Layer 11 of a small transformer language model trained on English Wikipedia (21 layers, counted from 0, width 128).
A neuron adds its activation times its output weights to the MLP's output. To switch it off is to set its activation to zero at one token and run the rest of the model.
A neuron's activation on a vector x is GELU(weights . x), where the dot is the dot product.

Input weights of the MLP neurons that the questions are about. A number n stands for (n - 500) times 0.0015.
n25: 483,621,414,343,661,448,490,391,415,543,394,578,461,288,561,610,482,485,598,286,412,267,337,496,356,425,661,682,468,618,287,433,765,415,610,478,548,590,600,430,321,661,650,407,438,404,27,519,510,344,669,641,566,543,531,532,507,855,575,454,463,533,682,596,633,254,565,643,608,536,485,489,578,555,574,545,593,537,324,410,528,581,552,525,504,695,694,403,309,543,530,322,704,481,614,600,641,489,410,517,478,663,523,684,474,654,570,424,365,457,361,471,445,536,457,354,394,442,396,464,573,478,351,589,520,475,565,545
n289: 516,627,578,465,374,515,484,536,458,483,622,577,653,527,529,534,382,312,366,503,403,551,347,578,280,600,566,453,556,583,452,465,539,526,386,503,295,552,452,554,491,398,401,438,453,533,622,354,552,459,482,494,582,405,479,365,598,257,344,401,622,491,532,524,350,388,595,694,658,471,535,403,543,632,573,520,528,415,448,351,350,494,333,446,435,692,573,539,468,382,458,485,426,689,515,635,598,517,407,454,462,535,398,503,621,482,373,318,684,541,608,405,614,325,575,533,548,517,631,474,436,491,380,403,592,585,488,429
n336: 526,653,604,524,521,448,542,362,424,612,423,727,311,543,510,350,517,645,439,375,344,583,497,473,524,376,616,469,672,458,349,677,461,377,490,645,758,497,326,644,469,454,380,577,462,497,376,475,633,456,572,588,517,389,246,460,444,626,616,493,644,377,503,545,583,490,165,631,780,648,503,611,439,462,371,681,620,551,571,749,526,702,623,612,589,407,414,477,396,497,454,357,634,468,479,371,417,550,676,612,438,493,574,351,479,324,434,422,523,405,480,608,335,547,385,665,480,544,399,376,432,554,476,540,303,573,705,535
n337: 436,463,345,515,503,549,636,556,434,595,561,378,523,707,450,471,605,569,435,629,347,520,475,500,462,415,609,494,471,476,640,440,586,401,536,432,491,570,625,555,473,724,491,379,366,455,561,595,424,651,620,488,458,567,706,491,557,553,454,604,646,269,414,353,473,395,406,560,570,477,423,357,486,593,626,550,367,422,521,530,307,415,747,474,437,532,548,636,482,441,469,715,556,567,347,469,412,471,479,553,560,317,475,559,343,551,576,415,564,207,469,359,524,438,379,304,535,609,526,503,559,503,646,570,448,503,328,445
n345: 457,514,435,451,416,446,546,506,611,415,484,628,449,480,611,516,493,540,356,646,666,548,436,542,357,558,485,408,529,563,396,543,677,545,566,503,587,599,538,731,658,547,571,460,497,520,407,577,534,405,612,370,520,348,400,542,320,307,483,443,423,487,464,467,414,291,539,510,618,616,467,391,378,428,557,832,437,484,487,281,262,563,429,563,570,296,385,665,520,335,635,564,764,655,424,283,320,462,436,457,503,539,480,516,383,503,510,170,695,617,484,429,493,409,422,463,596,643,548,377,550,647,346,638,489,494,457,527
n350: 424,623,543,483,538,414,645,500,323,668,503,454,634,630,366,332,442,582,561,459,387,451,396,420,302,646,440,426,226,606,442,723,493,493,401,433,442,407,507,553,260,246,497,507,321,462,698,338,458,345,507,443,355,497,550,719,409,442,524,644,538,507,358,490,575,476,500,697,462,683,665,556,730,456,624,686,565,486,716,486,559,534,590,461,467,487,517,529,507,630,608,576,493,427,425,496,476,427,620,323,599,376,612,480,521,432,315,487,359,500,674,420,565,497,370,559,307,570,391,444,371,483,449,556,522,327,392,231
n355: 341,613,462,602,136,643,503,512,528,675,596,534,519,573,525,491,458,606,618,506,390,478,482,377,544,723,383,369,546,642,251,500,517,500,693,472,412,642,466,604,570,230,391,620,663,425,466,432,527,494,506,557,570,519,410,396,432,721,411,584,595,389,283,513,426,465,516,606,546,481,596,653,393,545,429,582,534,407,506,385,519,581,575,522,339,624,352,397,613,610,392,507,613,549,407,513,519,497,630,485,487,614,497,573,607,555,422,191,599,583,621,380,410,569,541,585,584,690,466,544,403,465,372,478,493,401,398,467
n404: 660,417,562,644,445,517,590,603,620,503,309,689,623,552,523,314,550,839,566,658,510,448,338,586,645,572,519,447,465,304,526,720,587,526,534,490,531,522,659,509,597,589,452,310,373,500,155,465,560,424,440,480,280,624,573,575,439,434,435,364,534,573,427,524,632,554,391,581,408,628,563,510,559,500,510,395,574,430,467,565,468,510,678,468,422,565,490,468,786,431,438,775,313,469,571,300,483,419,603,460,392,523,603,500,412,356,432,434,451,483,522,300,450,362,681,466,532,434,663,585,364,338,403,464,395,471,556,418
n415: 483,782,427,704,565,568,583,371,396,537,428,514,403,500,367,478,321,395,183,440,260,547,549,339,603,533,580,367,704,763,621,556,346,500,571,449,602,360,489,405,366,363,557,606,481,526,576,472,595,515,631,544,611,587,527,547,589,437,481,594,633,603,596,335,350,541,342,519,348,518,681,366,635,656,450,504,532,656,591,500,263,489,587,375,669,637,504,701,407,635,473,266,260,245,507,379,353,457,664,624,406,430,676,294,361,478,432,307,724,393,807,577,466,522,551,336,532,471,536,402,532,482,407,402,504,575,467,424
n483: 381,621,421,687,514,490,407,463,639,517,286,588,532,303,619,425,430,507,473,729,470,716,450,645,477,435,459,513,259,578,458,547,458,763,708,592,493,506,344,503,590,469,359,354,450,470,585,454,169,367,540,365,417,438,643,261,538,478,462,568,534,400,463,433,554,507,365,399,360,628,463,627,606,513,452,627,436,513,592,415,326,673,490,297,439,523,463,434,685,526,291,676,543,616,591,419,601,562,485,503,621,530,345,474,358,326,595,487,532,546,554,379,627,599,530,449,445,474,340,487,440,490,373,461,641,558,497,303
n509: 591,473,313,746,427,299,531,462,558,448,420,522,464,276,596,402,470,489,289,504,455,540,483,617,408,358,517,481,529,541,611,760,427,587,590,401,591,426,707,608,731,320,492,300,359,511,525,437,285,459,549,419,292,642,679,456,439,729,301,828,340,478,448,335,575,691,537,418,439,526,611,267,690,329,489,387,449,355,288,314,475,387,390,622,298,435,619,652,481,430,672,719,522,614,635,371,508,565,533,361,587,452,634,577,455,250,542,542,569,570,496,551,493,588,592,340,410,573,613,613,454,315,593,405,496,392,556,349

Output weights of the MLP neurons that the questions are about. A number n stands for (n - 500) times 0.00035.
n25: 560,456,630,353,178,797,290,403,687,500,536,465,504,700,651,748,348,496,399,379,227,415,525,581,399,666,544,357,457,358,836,716,552,712,436,692,663,438,640,522,556,311,443,623,543,161,443,636,363,392,460,355,731,426,500,525,595,536,633,799,309,341,695,459,401,684,632,488,531,649,678,538,931,388,514,561,389,333,268,557,411,457,514,330,516,300,286,470,658,373,412,419,644,472,496,429,333,509,715,329,329,477,710,483,602,271,425,311,537,719,676,427,473,459,509,515,678,410,484,538,371,535,552,427,303,411,528,682
n289: 521,428,590,550,370,554,399,593,529,362,567,591,515,745,621,466,680,577,399,567,402,543,551,543,737,439,520,646,463,629,523,652,542,549,574,500,710,430,500,648,429,451,437,382,427,521,516,493,319,385,591,440,420,607,552,339,530,313,506,479,382,337,404,627,448,353,547,518,455,510,573,319,457,435,555,480,478,674,500,631,532,447,530,585,538,412,569,391,497,572,479,524,403,437,484,678,500,598,462,563,485,545,527,687,449,323,557,522,277,515,579,346,471,689,555,363,575,298,582,333,222,332,633,678,482,402,405,483
n336: 474,327,367,343,353,632,478,532,726,423,559,332,701,481,628,486,347,481,600,761,679,418,343,500,540,381,592,390,394,635,694,523,674,593,340,422,492,430,543,515,331,485,718,685,531,674,580,323,601,485,752,742,437,496,583,420,514,437,496,444,359,746,545,489,462,489,717,583,500,598,245,313,537,466,437,482,477,610,373,629,403,398,472,448,464,393,354,758,508,565,303,363,462,640,367,714,518,301,404,431,336,390,482,310,418,474,638,440,569,543,357,489,759,600,359,412,388,478,564,649,526,451,356,414,722,295,183,535
n337: 683,564,431,580,320,418,358,510,439,567,246,387,677,461,416,561,453,380,517,601,493,359,484,439,570,558,552,510,490,516,600,314,436,494,362,446,573,264,397,566,409,539,543,554,518,670,560,525,471,438,496,330,419,488,263,295,566,561,343,616,558,552,438,538,403,558,462,559,584,426,321,807,581,572,510,451,480,314,348,408,446,523,524,359,537,462,490,408,360,639,582,295,417,609,447,688,577,472,583,229,597,247,535,461,621,336,480,494,428,685,627,595,579,403,388,553,686,535,518,712,588,539,552,532,593,496,404,401
n345: 700,520,318,600,527,461,554,733,436,554,669,471,457,602,515,534,508,731,637,588,355,493,493,299,264,439,415,679,369,511,279,460,466,546,560,507,565,440,344,478,525,439,581,504,592,447,323,472,464,609,534,472,386,632,392,308,559,424,681,888,742,523,456,462,598,442,497,778,365,484,407,680,489,569,565,411,425,328,709,529,721,493,442,482,715,496,419,650,385,408,549,546,423,422,343,553,548,687,312,507,421,394,549,632,687,445,352,594,472,448,330,623,588,427,383,487,695,593,325,604,678,485,388,514,638,417,680,690
n350: 345,310,573,620,247,600,477,311,682,382,671,578,334,377,276,368,556,550,402,590,569,666,481,481,224,583,482,481,312,252,363,373,530,538,574,449,624,484,438,574,381,450,457,707,381,320,219,617,622,339,302,617,599,529,97,678,375,484,500,621,376,447,554,379,416,306,390,463,397,450,726,432,311,515,178,580,543,545,569,392,429,512,667,621,665,476,548,623,410,516,262,575,473,568,724,496,540,581,383,504,416,745,489,423,445,350,543,649,555,636,586,558,382,488,368,428,391,398,620,492,515,654,586,299,325,700,466,627
n355: 601,535,486,516,481,553,459,463,553,593,706,413,689,417,556,494,475,510,367,667,847,753,540,514,344,429,375,631,493,592,496,476,330,389,443,574,504,557,503,563,462,432,552,524,385,456,643,332,490,246,372,359,658,579,131,556,480,382,582,385,436,388,548,457,640,653,618,533,518,374,661,625,585,332,385,484,384,321,612,593,465,291,686,547,431,500,560,628,556,434,666,534,382,596,593,290,406,435,647,447,361,593,373,441,486,586,455,415,454,480,556,455,399,431,553,452,616,547,668,523,541,507,522,520,604,314,24,428
n404: 328,285,712,572,504,535,464,594,417,595,451,666,439,277,328,324,398,558,325,568,193,493,507,720,560,504,398,581,307,544,439,390,500,554,550,534,285,699,715,533,482,486,555,579,490,625,363,560,594,416,555,373,493,514,491,535,479,416,465,399,500,538,471,280,377,768,458,636,575,363,439,532,266,442,749,510,624,754,591,504,387,504,605,378,535,684,504,445,392,404,542,453,518,94,533,347,393,542,530,465,529,450,532,540,590,650,567,471,588,510,370,500,319,846,527,607,573,583,242,376,620,478,517,460,441,615,598,433
n415: 400,371,372,545,350,627,547,671,564,405,700,663,156,537,526,476,485,601,545,503,427,522,588,504,557,489,524,738,332,337,366,533,391,607,440,594,650,778,462,507,540,786,640,321,513,671,419,536,352,303,560,417,557,395,339,630,441,656,556,378,403,300,500,720,518,475,605,402,496,457,593,547,540,507,481,669,388,292,786,485,425,478,477,450,417,396,574,379,608,574,634,597,552,514,504,460,572,577,348,293,532,607,415,533,609,398,604,753,342,483,381,593,281,431,557,462,281,612,455,628,194,445,622,558,355,639,630,470
n483: 561,481,472,408,679,483,634,500,454,368,693,489,568,497,355,397,504,222,366,332,376,292,725,527,554,490,594,642,677,187,507,351,343,534,618,546,442,486,431,479,493,596,721,303,651,436,686,492,431,434,160,594,567,384,657,557,573,623,590,746,456,438,455,563,548,452,540,550,575,496,452,609,599,773,536,618,450,677,473,608,536,258,647,418,540,555,513,448,514,573,597,408,409,539,441,415,471,489,518,583,603,702,406,646,400,403,401,459,636,613,722,412,431,569,338,528,474,394,601,413,597,410,445,531,576,414,650,405
n509: 698,289,500,609,293,742,804,695,762,603,351,300,297,336,259,358,500,681,681,675,768,656,412,367,570,481,670,360,428,553,656,385,393,561,619,252,713,490,335,729,524,390,592,335,439,495,520,490,324,121,522,625,381,440,805,306,757,430,569,609,646,424,466,725,619,662,390,652,525,614,86,348,429,371,566,350,786,570,643,577,554,346,342,642,582,212,453,611,417,505,491,476,485,308,601,693,373,540,480,606,372,881,276,573,208,495,642,743,149,601,412,414,419,292,804,388,510,789,595,368,347,543,634,533,623,484,500,553

Each question names a token from some text and the token that comes next. It shows the vector x that enters the MLP there. A number n stands for (n - 500) times 0.014.

Then comes g, the gradient of the next token's log-probability with respect to the MLP's output, scaled to length 1. A neuron's effect is roughly proportional to its activation times (output weights . g). A number n stands for (n - 500) times 0.00073.

"res", then ". "
x: 235,287,496,472,536,340,504,453,540,542,605,515,695,459,560,462,692,439,509,399,702,532,608,583,449,442,479,382,353,455,509,459,456,538,487,659,620,427,489,381,714,515,513,571,481,617,505,608,459,534,553,619,456,480,400,547,512,568,543,425,360,670,570,468,398,521,607,441,459,430,602,615,327,576,367,371,551,509,538,495,770,581,591,523,565,509,522,535,511,349,614,567,454,471,545,558,558,466,283,553,655,451,389,671,458,509,650,429,468,565,419,420,504,685,507,410,498,582,563,478,327,374,551,352,345,513,434,477
g: 502,596,513,345,532,690,592,595,639,560,456,590,420,441,549,475,347,623,547,373,530,250,534,458,580,656,455,523,475,792,528,473,693,653,466,649,533,517,523,574,674,538,405,307,535,297,599,479,376,314,508,302,366,497,543,177,608,607,637,517,557,828,311,669,565,733,384,393,513,528,628,539,534,460,356,574,454,434,502,693,628,424,731,408,415,423,531,409,355,638,331,387,418,497,493,600,481,648,389,542,396,271,532,437,513,359,345,535,414,312,334,613,669,397,472,477,542,545,325,517,221,591,590,431,682,385,591,568
Switching off which neuron hurts the next token most? n509

"- ", then "L"
x: 468,521,596,459,418,532,526,397,501,467,567,419,633,527,601,509,566,526,444,486,699,520,532,501,416,534,456,364,231,498,524,490,490,512,577,526,513,449,414,421,690,505,378,502,365,568,536,542,568,517,603,577,566,555,285,672,478,446,506,441,540,641,511,605,412,430,582,424,420,678,512,516,418,536,508,362,556,597,497,497,588,578,409,623,630,519,370,525,535,488,554,539,499,505,539,611,458,505,276,597,609,520,415,477,502,599,551,503,540,527,471,466,495,674,533,446,519,577,471,471,418,397,471,472,477,605,129,592
g: 446,608,637,466,588,600,529,544,359,637,581,624,549,384,424,523,694,791,531,400,564,545,600,516,365,428,513,454,530,243,376,370,379,202,574,367,441,705,458,628,345,660,393,445,578,521,724,427,535,474,578,572,348,562,493,384,409,628,426,575,251,578,381,341,261,533,619,376,578,429,450,404,379,403,797,441,633,478,420,305,394,495,455,629,527,646,455,539,772,526,566,711,589,585,674,593,471,445,446,469,325,229,475,506,552,531,699,307,484,403,557,496,487,457,335,560,470,602,699,308,524,295,494,653,493,678,538,557
Which neuron, switched off, raises the next token's probability most? n345

"the ", then "Department "
x: 482,454,536,389,472,521,551,420,441,479,661,535,610,434,450,419,518,435,529,423,505,476,423,498,520,455,540,413,449,523,587,566,482,483,611,648,519,443,488,445,580,513,280,488,480,584,622,550,579,514,584,743,615,592,270,518,506,563,451,361,471,735,519,597,461,622,581,424,451,497,451,586,483,500,496,387,442,525,575,560,617,611,515,511,481,607,405,493,467,421,613,466,375,506,511,626,449,432,428,552,628,413,404,604,448,562,611,592,585,483,391,508,687,479,502,460,556,566,571,520,472,398,494,516,432,624,124,489
g: 318,323,762,388,495,372,464,320,583,387,772,478,337,474,602,717,676,551,525,410,383,254,395,366,548,442,699,484,493,564,204,295,572,523,418,354,589,386,581,568,611,632,554,552,612,622,536,474,341,295,408,450,394,499,481,595,744,486,644,541,529,584,764,367,503,361,415,405,508,461,247,363,388,481,513,418,577,452,496,530,458,370,471,580,449,523,504,478,540,796,542,552,474,400,596,463,333,735,542,685,425,571,365,426,475,495,616,352,579,425,652,400,552,308,598,520,730,642,810,458,497,519,567,578,518,504,435,581
Switching off which neuron hurts the next token most? n289

"ly ", then "attended "
x: 314,388,527,342,614,596,575,476,486,469,488,441,563,605,521,429,735,502,541,475,557,627,513,552,573,482,334,404,400,480,628,570,316,445,570,627,574,410,390,376,628,528,374,433,453,548,385,523,534,583,586,701,542,518,353,589,606,546,539,304,448,651,490,607,467,481,502,510,497,614,596,596,439,563,450,353,556,494,546,582,709,514,553,595,630,573,337,584,481,483,654,401,628,522,545,511,393,501,352,623,581,538,502,471,522,459,463,490,414,545,456,429,417,566,512,370,477,538,453,472,327,426,504,466,398,724,344,508
g: 453,346,511,619,627,399,451,357,521,182,453,602,546,527,547,481,477,383,407,412,385,486,556,573,470,646,625,564,409,637,749,469,414,495,438,551,603,479,645,294,615,648,651,475,705,346,472,651,388,305,465,261,520,700,479,392,583,418,620,563,410,562,560,547,457,392,554,373,589,491,496,482,503,290,548,400,492,550,806,675,678,590,405,422,813,370,507,515,484,424,719,269,489,362,537,343,424,515,415,536,314,419,365,711,605,842,682,435,472,392,581,549,467,442,507,326,520,553,603,406,290,363,697,602,422,512,420,464
Switching off which neuron hurts the next token most? n404

"a ", then "mul"
x: 384,476,573,454,515,605,469,477,566,443,572,490,558,482,518,496,710,435,509,451,573,425,605,505,447,477,506,428,343,608,690,603,416,442,546,635,526,469,427,467,611,481,269,519,455,652,577,535,553,528,529,826,548,537,314,630,445,525,495,413,563,631,613,432,518,465,537,466,493,594,503,525,518,476,450,377,495,549,603,583,582,641,404,606,564,595,381,483,471,454,600,396,450,486,469,607,432,431,468,701,538,369,439,554,507,564,527,476,600,468,449,467,521,459,588,416,604,457,495,468,402,380,496,487,495,480,108,472
g: 480,237,374,480,495,584,505,478,475,424,510,178,544,258,638,547,406,586,530,758,462,409,459,576,435,229,589,655,491,564,422,717,546,350,508,283,634,441,494,433,492,494,451,468,572,661,716,532,414,513,483,339,496,608,575,550,472,464,499,463,441,500,667,256,475,219,666,429,516,394,548,490,546,422,390,681,555,361,541,517,554,473,398,562,410,499,560,388,729,586,471,461,516,438,610,610,713,514,523,677,413,486,614,633,674,315,794,179,564,475,646,464,435,427,535,569,529,625,403,654,272,324,628,605,608,293,661,419
Switching off which neuron hurts the next token most? n415

"- ", then "Op"
x: 359,554,586,474,525,492,523,422,455,504,573,470,645,575,576,482,559,523,517,559,651,537,454,489,454,521,488,345,346,483,547,513,460,502,595,537,481,401,470,385,645,487,346,546,391,569,523,565,624,507,587,569,507,515,283,587,482,537,590,552,514,662,473,578,436,528,495,486,374,657,521,435,476,502,489,368,568,542,499,518,586,558,424,663,652,496,406,535,518,444,584,566,501,497,540,636,486,523,290,500,577,545,470,457,425,644,518,479,588,500,500,465,554,650,530,355,507,541,488,468,322,357,489,472,458,590,125,533
g: 401,519,459,490,276,386,676,577,470,611,751,384,525,304,737,691,527,399,717,546,455,523,386,614,402,490,439,488,384,314,358,481,356,764,685,461,483,445,408,502,394,620,420,626,492,673,663,528,517,548,381,524,579,362,460,538,664,475,554,339,616,351,451,430,452,498,724,627,417,624,683,470,571,678,500,638,696,584,394,384,430,390,598,605,466,394,433,574,342,237,335,516,557,583,588,339,564,201,570,413,546,590,315,442,390,149,620,406,715,504,540,493,549,469,656,493,578,637,333,573,452,503,593,429,544,549,472,298
Switching off which neuron hurts the next token most? n350

"Victor", then "ians "
x: 370,321,513,390,612,545,415,375,468,419,491,404,650,639,572,403,599,469,463,451,643,570,612,628,423,408,480,428,427,364,640,538,564,598,596,559,501,360,490,255,529,561,460,534,510,609,615,472,493,578,472,570,528,544,358,454,482,651,644,490,484,729,486,502,519,651,575,464,639,570,502,579,424,531,558,361,476,501,539,518,649,504,434,517,555,565,458,548,571,434,577,568,457,498,380,667,533,296,418,689,633,428,322,615,362,547,593,484,481,448,325,375,549,431,491,454,655,557,469,501,380,420,474,289,449,679,385,566
g: 356,492,417,626,648,549,431,387,535,581,746,361,543,556,537,490,541,481,453,781,626,551,499,531,394,519,481,564,627,255,599,623,469,604,449,537,610,592,611,419,790,447,823,396,471,388,283,532,285,686,562,596,510,513,454,427,677,409,527,371,524,588,380,557,407,445,289,660,529,345,456,695,621,528,359,524,379,564,545,301,478,461,498,433,235,741,601,458,505,700,318,453,498,456,439,488,405,451,263,462,366,625,655,321,494,570,432,343,434,423,497,340,426,611,732,505,384,764,436,326,378,478,493,503,722,558,543,380
Which neuron, switched off, raises the next token's probability most? n337

", ", then "it "
x: 395,490,536,489,575,554,537,450,491,455,555,495,559,546,484,422,619,497,595,453,511,527,485,502,419,524,400,456,375,509,540,582,540,460,606,626,475,377,422,374,611,496,321,571,411,605,534,541,584,573,514,569,540,552,151,536,468,508,522,437,454,650,553,621,467,514,450,506,441,564,636,595,448,575,484,378,522,552,568,484,600,470,512,614,527,520,438,509,460,400,555,535,543,469,591,650,549,401,381,601,620,515,562,461,467,501,505,500,583,521,504,434,478,621,470,403,657,479,457,496,323,452,439,450,505,621,327,467
g: 472,209,666,469,356,625,446,475,371,518,679,535,448,581,607,457,489,501,583,486,631,558,613,612,473,618,393,578,588,422,506,465,537,594,505,736,297,574,403,324,350,367,359,500,357,531,711,493,575,535,311,290,685,659,451,445,303,562,613,479,388,428,528,482,358,461,580,298,659,446,405,587,409,471,328,434,539,648,685,578,353,370,844,704,391,401,455,681,428,253,441,559,585,243,604,404,764,505,505,389,555,474,574,743,506,373,432,546,555,504,624,513,489,588,640,427,586,572,321,368,323,714,453,533,412,420,627,561
Which neuron, switched off, raises the next token's probability most? n336

"A", then "bor"
x: 443,460,558,475,510,563,547,395,506,489,698,408,664,577,480,430,584,473,485,541,544,479,449,562,486,452,395,397,395,443,797,583,461,529,627,598,571,465,428,329,583,580,470,550,283,524,611,535,555,535,650,569,483,590,332,482,424,437,533,549,495,653,488,535,407,494,590,522,410,579,478,538,504,590,468,380,476,552,603,454,634,516,456,602,547,445,371,479,469,489,626,493,610,315,468,633,516,370,440,539,605,455,414,628,438,635,633,409,620,546,411,420,524,525,451,234,710,518,521,400,360,437,515,463,464,652,337,461
g: 244,309,599,546,559,477,432,243,349,571,533,389,542,502,667,575,499,753,527,598,682,306,484,543,308,883,615,478,442,678,477,334,568,406,456,373,609,450,460,339,525,662,537,356,645,391,619,565,374,340,501,452,521,509,480,313,419,672,294,538,487,414,603,412,541,289,784,720,517,616,555,583,458,520,591,378,437,638,519,428,506,259,532,713,578,540,379,492,436,544,518,311,407,563,520,472,522,351,361,569,503,550,744,293,590,485,535,493,526,498,547,485,589,565,410,482,701,517,548,214,691,537,626,345,425,441,605,473
Switching off which neuron hurts the next token most? n337

"b", then "oul"
x: 479,345,548,347,512,618,463,507,421,486,809,510,619,583,622,557,662,286,587,525,608,629,409,570,486,475,407,421,499,456,671,595,439,528,517,647,416,472,461,308,539,464,419,490,370,498,565,479,601,565,612,542,450,489,390,471,426,536,589,425,517,702,574,517,478,483,555,453,507,594,539,652,492,500,392,351,429,605,600,501,637,521,410,556,590,479,384,513,438,429,633,474,512,508,564,588,521,450,448,654,557,519,339,689,613,499,478,507,571,540,413,354,599,479,476,391,594,629,480,359,293,455,446,355,473,611,323,515
g: 679,581,457,551,423,502,369,502,323,544,520,693,720,602,638,497,551,449,549,456,171,586,360,540,632,485,569,714,132,684,336,523,546,356,470,251,633,484,593,586,565,394,371,751,276,485,675,371,654,356,416,511,637,500,400,406,604,376,487,502,564,784,373,545,569,647,690,311,548,517,277,575,533,405,666,514,519,522,491,522,699,586,431,320,383,340,549,621,617,438,551,531,434,482,447,537,427,467,336,504,533,498,568,549,343,488,526,457,309,286,618,692,445,425,398,489,560,476,598,710,520,262,452,607,486,485,512,445
Switching off which neuron hurts the next token most? n289

"He ", then "completed "
x: 336,474,504,432,586,578,559,442,462,396,538,508,576,497,594,495,553,473,572,545,376,537,513,521,455,548,389,392,390,384,582,576,425,465,613,597,528,381,427,432,612,592,308,441,486,588,484,525,606,534,492,647,562,569,274,651,460,583,491,337,473,761,491,559,539,561,477,515,549,647,629,648,405,541,486,359,466,563,460,595,642,620,411,664,536,415,411,636,592,450,574,333,492,500,414,566,574,465,319,585,534,465,609,423,467,646,480,430,468,527,432,402,491,491,527,338,584,603,537,476,349,448,513,458,470,673,421,457
g: 272,314,514,563,303,480,418,468,388,540,237,474,411,449,605,598,663,473,338,380,341,664,553,451,468,542,578,518,441,571,505,311,325,650,389,258,533,605,587,267,409,467,416,648,503,607,484,565,350,452,418,309,508,490,594,258,553,340,590,638,713,573,450,479,465,413,577,469,504,445,246,583,539,602,591,447,670,536,600,636,526,484,590,365,579,671,677,695,574,285,460,419,578,422,458,766,448,595,389,607,288,408,443,417,625,563,490,471,569,477,627,476,445,438,439,594,833,566,516,426,679,491,832,635,529,638,588,330
Switching off which neuron hurts the next token most? n404

"to ", then "work "
x: 402,383,491,399,533,504,502,420,553,482,607,513,623,527,430,380,520,457,448,442,572,517,489,474,540,532,443,351,280,531,583,521,539,481,645,638,649,450,479,521,595,439,408,515,352,565,443,619,563,532,582,762,671,457,231,555,492,610,594,499,527,590,511,531,399,558,523,455,509,499,512,633,403,547,517,382,568,451,494,645,638,575,540,599,521,521,345,548,517,436,556,425,473,564,517,545,552,522,538,669,520,547,344,488,528,481,465,519,461,553,450,429,538,534,486,424,559,519,556,519,403,440,580,413,507,565,215,411
g: 319,326,579,355,670,627,423,632,470,555,519,489,437,542,531,553,305,421,718,651,431,382,552,591,555,375,497,602,599,676,620,433,613,415,459,491,620,404,583,272,541,609,501,573,423,319,536,744,674,581,556,394,640,668,482,517,757,566,532,465,334,594,304,423,560,574,555,501,387,324,484,495,389,410,380,357,392,538,590,653,559,544,454,546,298,602,578,409,730,370,573,246,626,322,225,461,583,361,458,342,453,576,434,514,373,440,530,746,560,727,375,468,345,557,701,395,354,515,676,510,527,416,485,616,526,422,665,193
Switching off which neuron hurts the next token most? n336

"d", then "il"
x: 443,413,557,384,436,539,517,408,491,358,631,433,572,459,616,537,617,437,603,489,682,554,456,562,478,407,372,527,358,504,733,603,432,575,580,538,470,447,339,419,594,568,396,579,368,591,628,357,554,541,628,497,451,460,396,513,535,528,588,441,378,760,486,532,447,434,558,505,447,630,652,576,515,565,485,356,455,528,563,549,520,540,512,634,609,593,423,567,494,384,594,375,446,454,513,555,492,528,400,565,599,489,295,786,591,489,606,549,553,489,430,397,587,562,582,321,561,565,546,468,316,475,323,398,511,609,320,414
g: 701,394,423,770,428,568,707,389,597,309,450,616,783,465,333,456,374,380,332,494,553,429,618,432,314,415,468,484,496,636,577,472,632,379,435,556,499,652,573,710,270,666,541,616,566,557,353,464,463,631,637,867,431,563,450,514,433,594,442,419,334,439,488,546,236,419,421,291,509,319,610,474,547,470,375,499,450,546,575,474,632,714,448,756,356,386,386,646,357,478,526,445,376,657,346,476,618,477,558,338,672,452,566,435,557,530,614,580,538,507,658,472,221,417,754,478,468,454,438,356,548,288,521,610,571,476,468,585
Switching off which neuron hurts the next token most? n289

"emor", then "ation "
x: 219,307,506,357,501,485,517,321,516,458,464,507,638,590,484,317,643,476,500,455,597,631,503,442,345,478,478,368,371,462,594,475,516,463,741,661,542,421,399,185,515,622,420,547,562,532,511,572,528,559,542,551,542,515,405,583,549,458,618,511,434,700,490,519,531,474,614,464,495,660,569,597,471,602,502,391,424,653,483,565,638,534,554,564,639,695,412,577,511,349,638,584,382,494,431,640,468,457,468,721,676,441,319,617,355,425,609,434,432,436,405,460,608,580,569,451,483,513,431,463,413,492,407,494,383,485,468,549
g: 738,364,686,459,676,548,486,499,475,621,513,287,442,449,468,632,410,672,623,616,408,621,264,494,573,215,656,570,618,510,603,477,480,467,618,416,441,359,530,660,262,473,544,552,615,486,605,564,723,375,509,391,467,387,455,405,584,683,646,440,658,374,497,491,531,732,570,699,646,441,573,612,448,711,278,526,239,634,713,533,447,379,399,402,366,589,354,216,332,417,277,384,591,531,455,407,482,384,613,417,472,233,415,502,520,312,384,544,346,461,523,564,619,501,637,511,461,529,478,644,684,624,398,564,422,524,402,567
Switching off which neuron hurts the next token most? n337

"V", then "communic"
x: 480,423,555,360,491,491,529,348,506,416,717,427,635,561,592,507,543,556,480,432,553,479,451,498,310,405,458,500,372,531,667,511,513,585,630,665,465,375,488,306,470,524,434,402,394,546,691,483,574,446,645,479,557,504,396,399,438,488,570,550,474,650,509,540,487,574,529,492,461,590,544,575,515,539,400,373,462,609,538,595,612,518,397,583,522,472,478,584,480,408,571,465,519,449,474,616,574,296,402,569,629,448,325,815,452,531,579,523,617,572,434,462,493,436,486,297,805,626,509,471,403,463,486,532,439,612,253,581
g: 505,429,545,451,516,402,517,494,550,404,555,516,609,428,619,451,508,492,601,330,535,560,524,348,675,560,552,656,371,660,448,536,512,359,481,375,632,308,422,501,609,229,368,344,495,726,412,420,483,234,684,742,572,701,385,551,797,514,650,458,707,614,581,301,528,489,502,279,487,549,589,403,385,697,463,146,562,343,419,553,599,539,598,657,510,672,244,561,607,446,523,423,429,727,596,583,425,532,406,543,500,500,734,222,480,526,524,445,494,501,731,498,599,576,511,271,474,409,373,487,399,562,391,465,347,606,486,369
Switching off which neuron hurts the next token most? n289

"its ", then "r"
x: 418,516,501,356,517,427,517,420,415,563,547,434,616,579,552,440,616,373,605,485,473,516,500,499,457,499,462,437,520,547,529,561,436,526,477,668,558,482,332,376,695,587,310,488,408,665,548,490,565,544,505,804,549,491,306,522,502,544,465,323,495,681,557,610,493,596,563,530,538,517,586,663,496,598,460,377,459,535,501,584,575,564,527,585,630,536,449,388,507,394,541,519,449,566,502,566,560,385,513,635,663,407,448,446,418,497,584,547,607,501,411,429,622,550,538,372,605,545,510,446,467,323,473,422,445,535,188,478
g: 597,455,608,625,522,429,484,433,646,533,390,589,495,428,499,486,558,583,453,587,626,560,735,555,505,316,570,648,566,428,531,499,636,246,564,414,720,641,610,587,415,546,398,325,711,473,493,264,537,408,507,660,619,523,422,458,574,259,405,332,831,346,367,683,452,159,465,502,733,577,583,329,543,391,309,472,496,705,516,526,587,319,499,480,483,588,428,608,509,422,488,437,439,445,680,761,561,264,680,518,423,466,571,439,669,522,564,319,317,573,647,338,411,550,409,564,341,281,395,440,551,362,388,446,582,639,495,431
Switching off which neuron hurts the next token most? n289